Layer 4 of a small transformer language model trained on English Wikipedia (13 layers, counted from 0, width 128).
A neuron's activation on a vector x is GELU(gate . x) times (in . x), where the dot is the dot product.

Input weights of the MLP neurons that the questions are about. A number n stands for (n - 500) times 0.00066.
n38 gate: 432 724 455 258 522 448 504 418 570 477 342 297 318 492 328 390 515 436 609 405 572 451 538 496 493 408 590 445 482 408 565 346 348 467 293 572 633 537 374 389 391 385 647 573 700 311 577 485 466 552 598 500 448 471 326 474 683 571 569 439 609 694 759 568 508 273 668 591 473 578 492 379 478 533 553 177 392 350 748 670 171 404 734 379 428 556 344 625 534 515 467 508 341 284 618 446 704 538 586 434 546 531 636 722 455 485 471 795 477 409 610 519 645 419 517 458 485 553 238 489 558 534 489 381 456 363 743 364
n125 gate: 365 512 633 320 562 413 457 410 447 579 642 475 607 390 638 512 579 481 563 704 547 597 535 640 420 411 434 471 515 626 582 575 606 330 629 436 442 574 497 537 646 529 591 625 500 580 477 475 497 331 399 333 441 690 697 571 451 396 397 554 531 422 631 482 510 326 427 326 548 514 306 494 519 435 522 488 767 630 532 256 463 299 444 463 548 497 530 437 707 557 488 693 623 608 491 539 595 576 613 646 455 452 448 513 282 500 466 300 678 449 433 413 490 463 517 323 370 494 578 342 491 347 342 394 528 481 526 494
n155 gate: 482 532 540 456 543 485 250 594 740 593 726 453 496 572 447 497 507 342 350 440 489 441 511 474 597 547 553 480 518 452 592 599 521 522 496 466 655 605 307 427 303 391 647 736 751 623 415 504 548 442 260 511 637 650 687 320 550 559 504 441 584 588 686 619 474 607 446 348 601 318 254 529 423 352 537 489 464 705 443 507 577 511 416 435 370 573 525 636 545 657 377 556 304 477 342 542 404 459 169 707 612 774 367 496 573 439 489 361 723 411 519 474 373 384 417 383 90 414 562 667 457 390 565 489 627 561 450 529
n314 gate: 511 593 745 368 429 329 596 489 490 793 703 317 626 749 366 375 656 586 443 584 338 457 474 504 673 338 473 412 635 478 451 733 507 723 396 562 627 482 557 454 578 489 604 462 441 380 590 507 424 366 727 511 560 752 610 525 476 597 514 438 464 614 568 483 496 543 416 721 698 464 685 743 661 373 467 553 575 506 433 479 439 467 546 451 479 425 476 302 233 314 588 438 699 395 409 691 395 623 507 636 569 570 771 383 586 539 444 411 570 525 435 396 365 213 600 655 433 471 421 580 570 496 603 479 486 415 530 402
n333 gate: 338 783 381 270 385 718 488 287 671 542 551 565 440 440 643 383 425 749 533 420 708 475 508 403 650 333 492 515 552 620 468 442 576 520 438 685 382 504 439 463 483 661 326 790 525 606 504 459 525 727 829 550 480 379 515 618 504 699 560 609 632 669 586 222 416 655 315 571 356 646 573 289 591 467 521 139 648 511 543 541 240 555 623 415 567 471 272 392 281 728 745 567 429 387 674 634 450 387 492 601 277 204 435 530 356 414 331 318 235 643 546 727 517 574 451 321 467 496 508 596 625 463 582 319 435 463 470 431
n403 gate: 639 582 427 339 435 653 298 454 677 679 556 443 598 244 400 322 601 415 334 618 655 442 453 484 511 568 456 394 395 399 370 296 273 450 554 680 564 290 520 687 432 417 558 451 615 511 432 462 554 530 232 616 470 130 325 500 500 608 683 535 847 604 496 467 437 352 504 395 421 611 341 477 438 530 667 561 335 794 277 706 504 488 489 526 452 439 433 826 410 555 393 578 372 549 405 507 613 312 396 508 504 610 375 634 569 663 481 662 544 574 355 481 586 588 500 413 267 504 315 461 421 488 412 335 691 355 379 583
n406 gate: 440 564 628 340 535 424 375 448 349 599 651 545 578 543 580 450 609 472 381 621 454 458 746 475 555 380 396 609 666 573 568 353 524 583 570 432 552 209 739 476 699 453 293 476 543 510 696 275 563 699 296 409 627 650 714 452 432 289 412 631 455 333 637 581 496 419 347 564 568 431 356 483 399 552 514 421 837 444 410 479 545 421 517 497 668 517 311 461 582 457 507 659 535 408 531 617 574 415 437 538 304 425 421 539 389 483 640 476 475 521 692 566 457 459 626 651 521 596 535 433 357 434 493 497 756 700 471 342
n453 gate: 299 567 397 581 431 638 336 377 359 555 404 557 515 416 567 350 332 698 284 571 908 636 350 626 565 356 393 454 451 642 601 315 646 404 640 504 557 626 467 358 416 722 508 406 599 565 504 710 512 473 718 380 504 492 514 466 413 368 507 296 647 566 697 344 587 406 511 504 468 430 680 303 496 496 469 341 665 743 652 435 323 547 604 462 530 427 343 484 646 421 851 488 547 427 447 721 629 469 450 606 606 405 424 689 485 462 316 415 636 547 261 692 669 439 430 440 531 500 631 504 364 411 538 174 508 385 343 489
n475 gate: 496 438 594 621 511 526 335 395 493 439 617 414 437 732 260 392 485 272 640 728 428 309 581 457 343 522 405 267 632 580 731 564 507 583 530 369 258 417 340 530 469 675 633 537 578 597 440 549 431 660 653 458 347 545 292 388 396 424 393 354 151 420 548 493 705 527 459 527 736 692 508 489 329 537 443 489 583 460 512 418 659 597 677 571 424 632 474 802 388 500 627 596 427 397 537 500 645 535 504 570 527 628 701 376 443 605 348 458 653 750 539 689 496 447 408 301 413 415 322 465 393 678 256 696 564 406 500 515
n38 in: 249 574 631 273 343 599 547 416 524 567 481 341 568 588 475 524 496 389 423 264 556 456 560 897 438 399 528 274 600 539 457 471 315 362 190 680 558 431 450 650 580 489 626 561 602 337 685 460 267 608 493 456 485 594 356 587 561 585 350 399 426 404 487 394 433 478 482 481 530 543 572 659 482 634 463 384 485 356 641 598 342 504 803 305 433 691 383 760 541 564 645 597 515 299 366 339 637 422 470 575 511 658 630 602 606 613 626 570 515 511 635 573 504 358 417 648 672 534 305 429 644 474 500 434 398 580 527 348
n125 in: 681 459 576 622 445 500 212 700 411 658 655 428 575 465 559 705 571 546 482 353 460 577 441 566 292 479 462 581 660 468 453 402 334 491 715 556 557 552 768 521 697 443 411 634 506 479 666 542 568 464 593 482 452 581 509 533 596 374 455 730 485 573 664 491 466 559 455 525 378 605 443 629 417 403 559 389 567 522 544 337 417 509 527 548 700 573 405 423 500 413 458 481 454 548 434 520 447 404 577 533 450 265 398 494 543 358 518 454 468 606 540 366 581 400 494 734 561 425 430 357 551 561 633 409 558 491 548 500
n155 in: 518 642 518 468 578 454 543 536 449 736 340 681 640 578 383 497 431 204 583 797 486 276 485 522 468 486 434 493 277 532 597 640 350 504 518 573 465 293 568 536 407 400 442 440 563 553 644 493 457 627 500 572 691 408 396 486 272 413 291 558 489 252 513 521 544 435 251 485 625 363 500 447 428 440 580 631 200 443 385 582 435 743 343 447 448 450 337 475 654 529 639 704 794 277 465 527 580 573 558 458 551 342 234 603 658 592 637 482 619 642 518 464 624 617 500 429 486 504 399 416 321 518 432 379 468 397 538 465
n314 in: 668 639 420 497 434 440 672 573 475 649 628 714 363 615 417 544 554 628 309 449 379 399 507 329 510 441 420 518 403 526 503 631 348 596 379 510 536 546 422 354 694 445 631 441 603 431 466 457 574 668 540 402 705 271 488 355 346 608 685 721 500 533 524 551 585 449 386 520 394 518 542 497 195 681 419 395 483 363 625 268 574 568 257 434 551 423 490 591 626 469 464 442 470 581 592 296 503 442 500 386 323 503 563 271 513 493 451 527 493 480 439 513 347 391 609 286 600 514 473 378 539 413 391 540 377 397 308 408
n333 in: 551 565 353 513 274 517 781 441 524 474 277 688 413 359 277 648 419 317 648 396 440 462 388 327 713 512 435 523 360 474 623 483 418 626 589 444 450 663 571 408 228 648 547 479 404 508 334 630 751 512 470 504 421 674 315 542 388 428 562 28 576 525 419 455 448 564 488 402 331 550 198 750 347 404 615 720 550 737 570 609 382 600 454 533 467 951 242 445 487 746 546 719 351 598 263 294 470 753 534 587 388 639 354 400 724 517 570 610 421 397 384 517 362 500 592 579 609 405 462 659 244 428 475 492 383 575 593 591
n403 in: 553 587 466 496 489 541 560 740 465 278 644 627 566 712 417 489 615 492 678 373 470 553 608 438 303 426 634 559 592 662 500 640 599 481 530 492 470 504 691 504 610 562 477 622 740 500 613 534 496 411 477 382 474 430 644 582 574 397 621 393 511 534 665 398 527 653 312 343 407 521 265 392 595 373 279 418 504 329 703 410 481 593 729 422 395 346 376 233 307 373 459 619 595 317 548 529 763 630 492 533 681 461 522 577 199 507 522 296 285 811 634 541 365 549 493 219 376 485 508 458 729 428 582 492 627 298 670 611
n406 in: 449 555 463 460 446 520 359 554 424 544 542 533 540 496 539 708 442 622 388 514 405 531 293 335 477 593 409 457 333 521 372 470 605 661 575 459 407 450 404 477 507 385 612 718 469 510 311 416 694 490 561 507 607 460 494 390 507 629 346 610 321 827 497 383 328 363 767 432 490 381 514 437 713 563 469 623 507 503 545 467 480 566 547 543 406 460 660 384 300 376 517 538 480 809 560 555 544 473 419 319 335 382 553 448 365 477 582 513 483 325 342 369 500 600 320 280 450 558 618 846 625 500 574 587 477 480 479 600
n453 in: 288 348 752 500 634 393 607 550 323 555 770 489 346 680 592 627 780 434 500 716 426 376 457 453 379 530 452 655 407 497 310 469 489 431 426 480 436 572 500 485 560 441 519 699 484 397 518 595 550 598 418 422 519 628 500 739 571 384 560 465 631 477 507 404 739 270 797 375 594 604 608 417 485 587 535 508 263 531 627 344 381 524 576 432 574 558 515 403 610 311 409 289 523 561 440 500 473 555 539 90 508 571 549 760 335 576 309 285 866 703 512 216 414 447 528 425 527 582 446 621 421 373 592 492 546 709 444 485
n475 in: 577 557 632 559 545 664 403 493 701 468 467 600 637 300 453 357 475 429 377 457 422 405 206 357 431 524 278 603 510 365 507 405 306 615 429 486 590 392 459 556 435 471 356 483 388 590 585 789 408 524 507 443 597 435 542 472 760 504 456 290 353 262 599 480 343 536 312 621 704 567 598 369 563 386 504 400 552 512 576 406 496 554 517 534 416 315 449 369 521 640 486 450 454 548 431 537 808 375 500 819 711 543 486 532 622 600 425 342 384 550 325 423 639 382 506 533 260 679 458 511 531 440 382 368 427 556 482 593

Each question shows a token from some text and the vector x that enters the MLP there. A number n stands for (n - 500) times 0.012.

"2": 644 390 294 687 547 705 446 630 542 553 406 538 411 465 567 667 538 486 681 514 534 666 438 423 493 417 482 616 504 411 468 506 496 400 598 465 481 507 419 667 433 548 450 452 419 499 514 644 355 528 471 558 491 603 604 493 572 632 485 581 446 446 352 557 552 442 469 528 485 479 443 336 477 545 482 498 551 394 307 471 565 582 515 599 661 414 498 382 608 490 511 716 585 468 376 315 406 448 367 521 487 465 503 482 441 536 513 526 389 638 477 544 501 431 406 454 524 556 722 493 666 582 652 529 541 407 640 374
The most active neuron and its activation: n453, at about 0.26

".": 520 271 541 488 499 448 504 546 320 472 434 488 454 600 554 768 446 580 422 348 439 362 450 634 454 433 401 571 633 550 473 612 322 460 479 433 523 477 533 451 552 496 387 478 508 588 492 573 644 585 422 403 629 555 630 408 568 489 454 782 478 499 351 548 459 428 586 541 513 526 390 507 560 443 562 549 681 415 425 379 463 576 389 586 573 484 660 208 569 379 496 438 499 543 601 423 532 470 471 435 423 348 468 452 466 455 406 586 303 571 556 489 456 361 533 515 554 574 623 404 468 627 552 395 462 501 469 522
The three highest activations, in order: n406, n125, n333

"s": 493 480 554 475 411 510 498 493 355 373 607 629 505 604 481 837 697 475 412 446 526 525 468 487 533 535 500 464 415 420 387 481 482 368 483 486 469 580 512 336 642 435 564 471 425 443 608 531 510 342 463 511 640 402 552 611 472 447 569 602 416 455 471 445 495 782 480 553 647 484 457 611 487 583 359 453 667 493 436 337 565 371 605 580 625 478 575 449 599 554 479 577 500 492 333 404 551 402 503 523 476 642 397 609 413 474 627 464 533 592 558 380 574 558 360 628 524 377 615 491 574 491 673 530 773 380 335 584
The most active neuron and its activation: n125, at about 1.7

" gun": 592 559 492 494 540 428 557 628 381 431 590 526 411 517 474 742 507 472 514 413 498 367 507 430 686 511 382 498 401 417 480 597 425 496 630 486 632 501 427 410 536 480 474 488 582 516 347 648 626 568 370 558 480 512 448 483 454 537 632 587 492 360 333 570 527 426 479 486 650 359 714 471 484 648 517 580 655 394 456 419 530 426 619 619 541 569 610 506 385 605 502 506 624 636 493 501 443 496 389 441 590 528 581 264 486 556 508 426 194 417 482 560 453 568 515 546 568 665 695 631 376 592 560 500 577 402 672 609
Which neuron lights up most? n155

" to": 493 448 558 575 371 454 500 393 453 677 501 445 503 424 544 521 568 597 469 194 602 395 646 461 562 619 439 510 445 553 488 360 352 530 407 482 501 489 461 588 610 572 550 431 428 377 623 474 391 536 447 417 609 412 668 500 630 505 487 311 472 471 396 456 430 456 695 527 614 396 526 636 576 424 606 429 491 428 587 492 621 361 458 511 668 449 560 608 463 555 437 588 659 551 458 406 493 374 618 379 474 702 419 475 538 627 583 613 528 487 259 455 665 603 638 569 608 399 448 424 513 586 509 490 476 514 495 409
Which neuron lights up most? n38

" ": 398 520 491 292 622 453 491 504 391 565 495 632 406 472 615 574 492 483 489 501 269 438 399 407 461 465 435 666 427 427 523 523 486 524 488 493 422 462 427 449 426 427 559 455 439 562 575 485 461 388 419 510 580 628 488 593 459 429 232 547 429 581 263 317 480 442 468 602 708 336 512 498 500 523 491 492 512 430 390 615 538 461 450 525 577 437 558 407 490 492 474 569 590 439 352 689 450 346 476 440 582 451 592 430 437 567 556 420 485 467 457 554 406 444 378 520 635 523 571 479 586 623 554 432 473 501 553 346
Which neuron lights up most? n406

"9": 545 486 294 550 372 583 503 472 557 580 442 602 427 379 592 639 436 499 565 272 462 571 351 385 513 520 610 574 535 373 454 468 500 575 436 574 409 533 516 507 743 616 462 413 500 541 459 601 547 565 353 602 553 672 613 385 383 678 495 568 383 495 411 502 518 529 456 489 327 544 453 386 510 478 362 526 552 332 399 572 472 413 503 590 464 406 678 498 422 498 579 427 567 531 417 344 524 496 585 406 477 397 515 387 438 514 454 439 405 539 602 493 379 495 425 569 517 549 729 622 609 689 455 517 601 412 430 460
The most active neuron and its activation: n155, at about 0.2

"yard": 460 594 503 627 501 462 458 477 528 401 234 420 405 523 474 653 353 369 422 502 359 533 410 424 663 427 567 489 381 390 472 394 409 730 556 450 445 650 424 482 503 480 432 435 378 443 448 453 467 457 457 537 356 339 497 477 426 407 526 537 546 479 377 570 509 518 612 637 553 443 469 519 572 407 392 456 668 349 317 521 575 466 682 635 457 473 474 569 416 511 482 497 588 587 411 507 663 512 375 487 568 540 462 558 484 541 652 591 328 518 539 350 444 477 542 381 632 530 626 606 306 573 661 410 626 414 519 596
The most active neuron and its activation: n453, at about 0.29

"air": 507 647 455 485 414 388 576 657 432 500 386 545 460 557 486 650 503 431 576 509 496 406 439 562 643 593 469 499 646 444 429 681 349 618 564 517 562 547 684 414 356 439 396 677 468 558 473 681 362 444 364 551 512 389 484 528 442 552 500 581 548 523 398 543 449 501 615 555 602 442 367 538 300 515 455 692 446 461 381 535 649 419 537 439 478 614 511 715 533 458 622 367 511 435 443 411 331 492 449 287 499 639 457 596 358 667 472 383 466 343 534 477 233 427 588 343 537 665 578 484 500 587 516 429 540 501 717 535
The three highest activations, in order: n155, n475, n125

"\"": 378 333 580 513 351 555 516 523 423 585 757 501 452 572 540 508 448 534 562 423 540 522 281 671 628 661 429 576 410 548 378 337 549 416 553 429 575 474 474 507 492 445 576 383 472 515 312 531 422 584 526 466 419 490 503 524 307 605 539 532 568 458 461 630 480 644 613 531 408 351 504 451 532 415 600 626 630 524 397 426 371 466 482 443 488 330 435 401 666 608 573 566 637 425 554 551 420 436 644 475 648 428 423 705 319 609 434 493 640 385 488 459 504 313 517 481 468 631 603 553 431 308 397 501 529 591 661 484
Which neuron lights up most? n453

" ship": 479 452 496 495 601 506 659 602 464 380 472 372 461 517 597 600 525 373 576 444 526 523 419 425 541 753 435 537 360 423 562 536 371 556 634 467 562 505 558 544 638 409 703 504 474 506 387 537 552 489 361 493 487 518 477 507 493 503 488 551 373 429 359 653 487 382 531 519 532 393 396 572 590 546 446 493 600 366 431 412 590 272 627 746 496 482 607 492 576 531 466 511 643 579 390 441 601 529 356 286 602 609 555 427 413 555 427 540 371 362 319 402 432 564 605 489 518 618 677 626 290 542 523 508 574 336 548 527
Which neuron lights up most? n38

"T": 542 563 261 560 518 543 663 370 474 482 422 684 366 512 512 754 406 515 685 344 360 545 544 544 402 311 397 447 457 463 356 562 470 436 390 457 540 536 439 390 721 568 560 544 538 531 430 328 495 550 494 373 647 376 459 448 427 495 431 500 314 498 366 556 422 447 512 574 660 410 657 449 440 471 290 521 499 352 394 384 433 431 469 519 304 629 460 520 464 520 601 623 424 504 460 456 489 401 440 420 516 669 469 525 436 450 637 611 358 466 577 438 510 574 484 317 525 419 493 422 401 461 514 469 469 480 645 495
Which neuron lights up most? n38

" for": 565 476 298 425 517 412 465 492 434 565 486 543 500 439 633 494 551 602 492 99 623 443 447 587 486 681 466 559 476 545 373 604 471 494 426 338 551 303 555 589 512 568 385 378 471 605 498 400 450 379 425 490 571 568 582 500 540 512 517 463 335 527 556 502 468 529 493 346 515 412 574 630 576 288 638 550 497 414 701 516 445 434 501 506 502 399 681 589 374 470 570 596 581 499 387 446 290 507 469 533 769 502 551 230 533 417 529 627 462 518 384 453 515 605 575 564 588 405 398 470 486 609 530 392 581 564 363 517
Which neuron lights up most? n453

" include": 497 594 491 537 481 442 454 627 589 615 462 559 497 452 590 593 471 538 442 495 593 465 377 404 648 554 496 586 509 482 384 510 512 565 370 705 513 345 590 697 554 347 570 372 557 397 496 381 408 519 227 303 587 702 570 516 443 519 472 554 470 536 519 581 454 559 557 329 591 376 816 425 525 349 453 493 276 422 430 419 482 570 585 530 619 539 553 648 494 528 495 651 502 554 388 597 370 583 497 604 489 483 375 416 277 544 534 470 452 470 615 528 466 475 629 488 477 399 504 477 474 675 626 426 664 446 419 523
The three highest activations, in order: n155, n406, n333

" out": 485 449 452 471 430 470 473 420 357 467 596 397 503 535 480 633 699 443 655 334 278 463 449 543 555 658 423 471 532 542 588 433 579 653 432 367 484 347 228 390 643 404 689 619 498 525 521 419 503 406 411 574 564 679 550 447 566 472 445 511 407 407 441 392 432 511 486 584 403 473 727 687 465 382 432 459 527 499 462 586 484 383 560 813 374 532 550 409 489 596 623 310 523 463 376 486 589 388 530 479 580 342 512 356 522 651 555 525 590 547 545 425 649 592 588 453 439 502 471 486 569 474 574 428 671 534 640 617
Which neuron lights up most? n475

" original": 539 561 424 494 600 490 430 391 379 665 439 574 584 436 595 815 436 452 531 457 377 457 605 449 450 498 625 611 544 460 526 492 461 548 307 460 464 429 439 503 512 302 477 476 564 533 387 615 460 468 364 482 446 683 419 556 394 479 575 511 427 455 317 607 579 431 552 571 587 397 680 505 445 461 496 593 406 274 405 397 437 612 563 655 517 560 534 601 542 512 482 507 465 444 425 596 426 673 421 511 546 515 504 410 486 442 511 411 555 280 546 398 460 545 625 418 525 467 389 545 473 576 528 546 486 452 434 598
Which neuron lights up most? n155

" impact": 451 370 538 609 476 351 621 595 386 409 549 524 567 418 611 667 448 568 663 469 364 575 620 575 595 463 407 466 500 347 637 495 508 486 542 602 528 424 552 409 331 444 547 419 661 480 377 451 393 452 383 476 500 572 521 468 599 521 575 781 484 488 515 593 367 534 582 536 442 247 590 597 385 504 437 654 471 453 649 365 502 464 380 570 511 456 543 412 566 623 525 508 560 520 502 426 531 537 535 394 593 615 674 629 436 534 514 555 485 342 434 311 644 491 683 538 468 574 534 489 579 470 559 569 551 572 508 479
Which neuron lights up most? n38

" on": 651 508 308 362 480 492 451 335 459 403 690 656 444 457 440 472 697 419 377 318 647 531 574 459 610 390 440 534 489 434 300 513 349 762 523 413 556 334 502 472 261 610 369 421 419 498 510 485 452 482 423 490 535 529 602 519 656 588 606 579 473 522 438 584 291 504 585 594 586 389 547 489 451 450 549 288 540 385 444 480 430 366 461 669 536 436 643 492 625 513 536 499 634 425 435 500 458 426 573 596 596 478 567 459 383 431 488 546 608 460 593 500 549 455 581 381 533 483 513 547 536 596 535 323 453 601 489 536
The most active neuron and its activation: n314, at about 0.3

"\n": 412 330 501 501 540 527 534 641 601 533 586 610 371 417 573 643 482 489 405 468 284 553 513 586 597 727 410 660 541 463 445 591 361 309 467 521 495 405 541 512 600 485 522 561 458 637 672 546 509 311 581 396 606 468 451 549 501 584 438 515 461 584 379 687 506 552 568 513 563 271 431 423 432 415 646 519 589 453 535 441 393 540 410 560 503 363 645 453 530 488 405 695 503 440 470 659 496 473 552 410 607 411 414 508 450 597 482 473 549 766 543 416 495 392 532 641 606 580 493 400 514 536 526 462 461 456 563 510
Which neuron lights up most? n125

" American": 332 650 366 421 555 581 477 551 411 501 611 643 517 587 621 771 519 506 521 336 610 452 388 466 545 567 587 634 494 449 409 603 522 529 375 501 381 433 490 399 523 471 512 506 414 527 401 544 417 398 473 598 311 513 461 497 514 619 625 419 506 596 438 457 524 511 574 329 489 425 599 519 450 520 574 501 346 249 406 451 467 564 560 526 523 500 460 647 443 564 397 529 446 495 554 463 449 666 459 363 561 473 419 487 467 544 437 456 477 233 246 559 350 448 552 495 552 547 382 612 399 454 594 605 512 495 488 559
Which two neurons fire most, strongest first? n333, n475

" trans": 459 592 483 497 528 514 466 527 365 648 577 610 597 481 538 650 602 526 525 469 366 476 552 435 345 643 429 552 658 475 449 589 487 551 652 473 518 478 447 560 448 286 593 588 585 571 552 667 353 470 680 570 645 561 443 549 430 592 487 651 443 308 363 648 460 402 660 462 525 310 519 613 399 378 448 470 413 510 568 519 639 418 521 707 516 409 543 506 461 434 489 323 566 448 459 351 370 418 459 464 621 441 431 725 579 472 549 447 386 357 496 405 543 725 530 550 486 492 476 623 410 418 482 425 379 396 490 544
The most active neuron and its activation: n155, at about 0.33

" highly": 469 397 547 487 388 481 455 682 421 651 447 663 536 569 651 777 436 633 639 389 442 482 519 375 526 282 425 577 638 473 461 630 496 455 486 452 468 390 353 714 529 361 657 589 413 452 440 597 508 457 391 628 614 618 485 458 457 540 516 546 513 473 515 633 475 544 583 408 498 350 593 585 407 565 463 520 303 296 528 539 505 577 441 534 590 459 645 464 356 383 472 458 521 441 499 533 576 501 524 434 564 582 483 532 677 416 450 432 535 407 712 471 493 505 633 411 388 556 455 499 597 415 560 483 620 509 624 488
Which two neurons fire most, strongest first? n314, n155

" were": 650 485 604 583 549 590 580 608 578 555 538 531 532 612 656 670 424 491 322 441 667 541 427 436 552 320 450 551 504 433 382 599 430 448 443 552 500 497 417 824 577 438 476 539 540 521 499 412 489 587 328 511 700 532 537 482 480 455 483 305 513 600 439 554 532 475 577 454 384 297 604 579 420 483 266 435 575 452 645 374 596 548 664 446 732 560 609 616 513 502 552 691 617 588 479 503 452 453 365 491 600 414 300 513 485 548 499 477 468 564 440 582 512 375 623 425 577 531 546 536 471 669 681 421 638 470 481 586
The three highest activations, in order: n406, n453, n333

" mind": 433 550 531 533 599 457 568 525 404 506 563 471 571 614 550 770 629 629 508 352 381 531 504 416 616 729 410 522 502 422 511 362 698 453 422 485 560 592 441 393 478 370 602 538 495 437 436 516 403 533 726 409 506 512 448 440 533 430 593 603 538 558 320 590 613 567 495 404 672 339 470 525 479 481 557 744 468 395 487 564 621 553 535 622 401 642 413 307 598 508 616 597 442 487 497 584 428 526 531 287 552 477 546 514 497 578 589 615 530 461 466 363 548 638 572 505 447 637 542 471 472 435 506 511 710 443 652 495
Which two neurons fire most, strongest first? n475, n38

"==": 285 543 673 541 495 617 570 620 535 680 757 725 468 435 593 448 489 471 497 535 271 582 419 582 556 376 499 570 434 521 495 702 408 391 523 534 464 445 502 604 416 390 304 406 468 658 480 525 341 351 190 408 623 669 435 559 411 386 586 632 492 557 527 598 429 559 568 433 645 345 393 450 506 324 432 475 515 437 454 501 464 341 401 485 571 420 461 535 495 569 519 460 515 463 470 457 329 516 558 483 563 577 409 516 526 559 531 706 538 553 609 561 535 437 621 578 482 500 652 423 495 672 588 567 429 441 483 428
The most active neuron and its activation: n155, at about 2.2

" honor": 454 460 642 519 470 449 491 628 454 621 635 514 544 396 580 538 406 517 462 561 584 686 487 466 590 440 603 648 443 456 543 444 443 285 467 436 647 393 607 425 629 263 480 414 492 398 460 440 410 335 550 477 415 515 465 380 479 552 416 536 491 370 526 516 493 569 559 476 422 319 493 557 516 275 573 461 511 533 500 407 618 593 533 394 489 488 497 411 451 537 583 310 387 417 537 560 766 476 514 461 411 518 575 504 329 331 500 607 504 516 506 326 664 544 568 523 572 642 817 586 578 381 477 628 577 599 544 536
Which two neurons fire most, strongest first? n406, n125

",": 482 297 498 440 507 672 502 649 441 559 507 498 535 594 591 714 443 489 348 451 305 358 463 640 486 446 253 625 514 453 393 544 428 546 556 597 557 437 459 623 496 535 460 426 590 539 549 513 592 519 480 478 540 566 718 475 503 546 567 570 553 668 352 479 395 451 406 520 491 497 484 390 606 398 461 539 524 397 351 358 539 466 533 352 558 567 734 497 581 346 594 622 597 588 422 492 454 442 469 462 388 496 491 396 532 539 413 523 528 456 623 438 359 536 540 543 496 519 518 482 488 555 544 508 685 599 441 562
The most active neuron and its activation: n406, at about 2.7

"cular": 518 473 618 405 515 439 403 582 527 598 214 448 512 418 596 677 493 604 464 301 547 456 451 452 486 611 655 433 632 480 592 489 545 557 574 611 549 421 468 775 555 331 527 627 433 452 437 453 270 474 293 660 408 516 453 432 487 626 535 550 467 469 320 535 439 646 559 635 566 516 381 570 404 565 504 515 485 388 490 360 560 555 483 444 487 552 484 518 562 490 411 418 529 544 455 479 598 520 597 447 430 638 587 614 540 500 491 424 592 218 537 284 363 471 529 478 724 452 467 565 442 396 668 521 267 569 424 464
Which neuron lights up most? n403

"1": 662 542 421 600 462 434 426 447 511 673 532 647 401 357 615 586 484 384 582 350 375 583 363 426 482 447 506 588 518 351 476 435 485 479 528 556 468 416 483 573 412 724 450 443 495 605 484 380 441 444 422 505 584 639 665 476 511 561 493 435 367 462 276 460 497 411 555 498 539 525 471 356 452 423 464 523 657 288 538 505 492 491 559 541 390 432 405 452 523 519 508 605 551 467 422 410 540 534 410 352 525 495 469 412 395 436 507 411 516 515 462 516 505 470 403 380 561 357 674 518 616 548 408 563 519 568 556 452
The three highest activations, in order: n406, n453, n38

" The": 402 534 399 401 539 543 611 552 278 490 357 658 613 505 530 683 464 418 538 444 549 513 485 630 518 566 539 729 441 544 472 503 435 419 487 524 433 441 606 434 561 510 472 472 443 485 568 503 440 458 459 438 434 509 441 439 453 531 619 461 499 432 258 540 349 479 462 455 355 491 569 463 462 348 417 531 415 288 442 487 482 513 468 471 531 374 447 553 581 365 322 562 519 425 483 515 356 622 428 569 674 361 469 506 431 574 509 469 456 368 427 544 516 446 569 502 648 479 446 424 538 553 452 459 533 496 460 448
Which two neurons fire most, strongest first? n453, n406

" the": 422 428 539 434 464 440 561 460 269 434 467 534 525 654 590 466 510 355 490 571 468 491 569 586 441 450 595 688 535 517 504 444 431 463 550 500 577 405 450 496 489 511 555 456 391 490 618 519 576 383 493 485 434 577 450 478 439 511 648 384 467 463 286 574 517 498 466 548 547 443 428 577 415 431 346 477 557 191 547 496 556 556 476 467 597 286 453 533 457 488 511 498 453 402 440 499 434 524 474 539 576 480 506 534 542 553 580 521 484 400 555 553 589 438 615 560 663 430 360 433 558 527 530 483 492 504 573 455
The most active neuron and its activation: n38, at about 0.45

"4": 646 465 384 616 487 505 465 538 601 530 380 496 409 521 489 642 484 501 615 484 323 558 419 377 520 389 554 532 525 408 490 419 460 579 554 389 436 519 513 490 514 657 519 436 446 535 460 653 503 559 395 587 527 663 641 514 486 633 441 499 468 403 339 548 414 435 496 398 517 426 499 511 501 435 418 568 534 296 395 466 596 515 546 615 505 628 526 390 474 443 449 493 565 659 417 352 561 539 434 298 543 455 541 301 426 515 529 518 411 483 680 590 424 596 351 576 667 532 703 454 680 625 566 417 487 445 599 423
Which neuron lights up most? n475

"ies": 544 437 657 416 472 448 566 378 397 475 400 489 489 691 429 629 547 565 531 493 484 580 392 385 522 549 600 387 514 454 601 622 536 613 662 477 561 429 539 499 471 468 496 634 425 620 425 489 482 429 398 575 593 478 501 653 562 397 620 447 531 393 483 551 507 581 388 506 529 374 613 521 491 464 530 679 387 315 568 388 409 572 525 565 439 563 595 504 424 410 486 795 584 417 399 377 526 500 459 491 443 680 582 566 495 543 475 668 541 496 468 241 487 391 538 522 671 359 426 388 454 717 674 586 464 476 412 392
Which neuron lights up most? n314

"d": 460 685 527 413 411 484 594 834 469 498 759 467 546 704 571 656 545 385 522 496 750 650 396 625 455 425 483 429 456 506 487 407 560 452 335 497 526 428 632 581 507 342 467 579 410 501 450 617 252 433 534 378 523 424 576 583 474 340 646 440 464 538 471 405 513 462 524 453 436 579 618 466 488 565 470 391 660 561 472 533 436 419 621 554 544 380 603 537 483 533 476 345 580 390 366 487 297 503 444 499 566 687 505 521 565 318 677 447 383 507 493 495 573 394 412 584 440 436 508 331 555 363 423 494 324 495 455 620
Which two neurons fire most, strongest first? n453, n125

" one": 510 444 352 373 422 497 495 318 357 601 554 533 525 377 557 392 386 398 570 342 473 475 479 511 578 525 612 590 464 426 491 414 568 479 430 360 500 432 411 537 532 548 461 490 318 524 550 486 681 376 385 462 601 624 507 446 430 658 544 429 477 428 281 588 476 534 354 487 388 378 657 528 608 556 601 456 522 361 433 479 673 511 575 674 600 544 576 579 475 535 550 573 487 565 409 492 579 496 641 452 459 549 478 530 462 375 638 465 497 348 659 495 423 461 562 446 634 648 426 554 504 391 451 685 446 300 495 665
The most active neuron and its activation: n403, at about 0.24

"Construction": 549 531 432 493 495 423 495 501 444 305 342 457 495 518 478 747 411 617 581 449 504 638 443 638 499 501 568 505 582 425 451 671 487 590 582 543 463 570 412 534 532 503 506 469 510 558 406 265 484 405 421 415 362 400 519 480 523 446 530 547 530 521 365 488 537 373 548 695 631 378 419 482 452 476 337 685 518 405 576 517 343 642 438 669 389 638 590 483 585 396 520 690 685 401 453 471 454 527 393 430 780 419 399 328 643 554 501 518 489 325 565 453 525 635 561 487 630 616 647 658 302 524 609 434 432 483 463 577
Which neuron lights up most? n453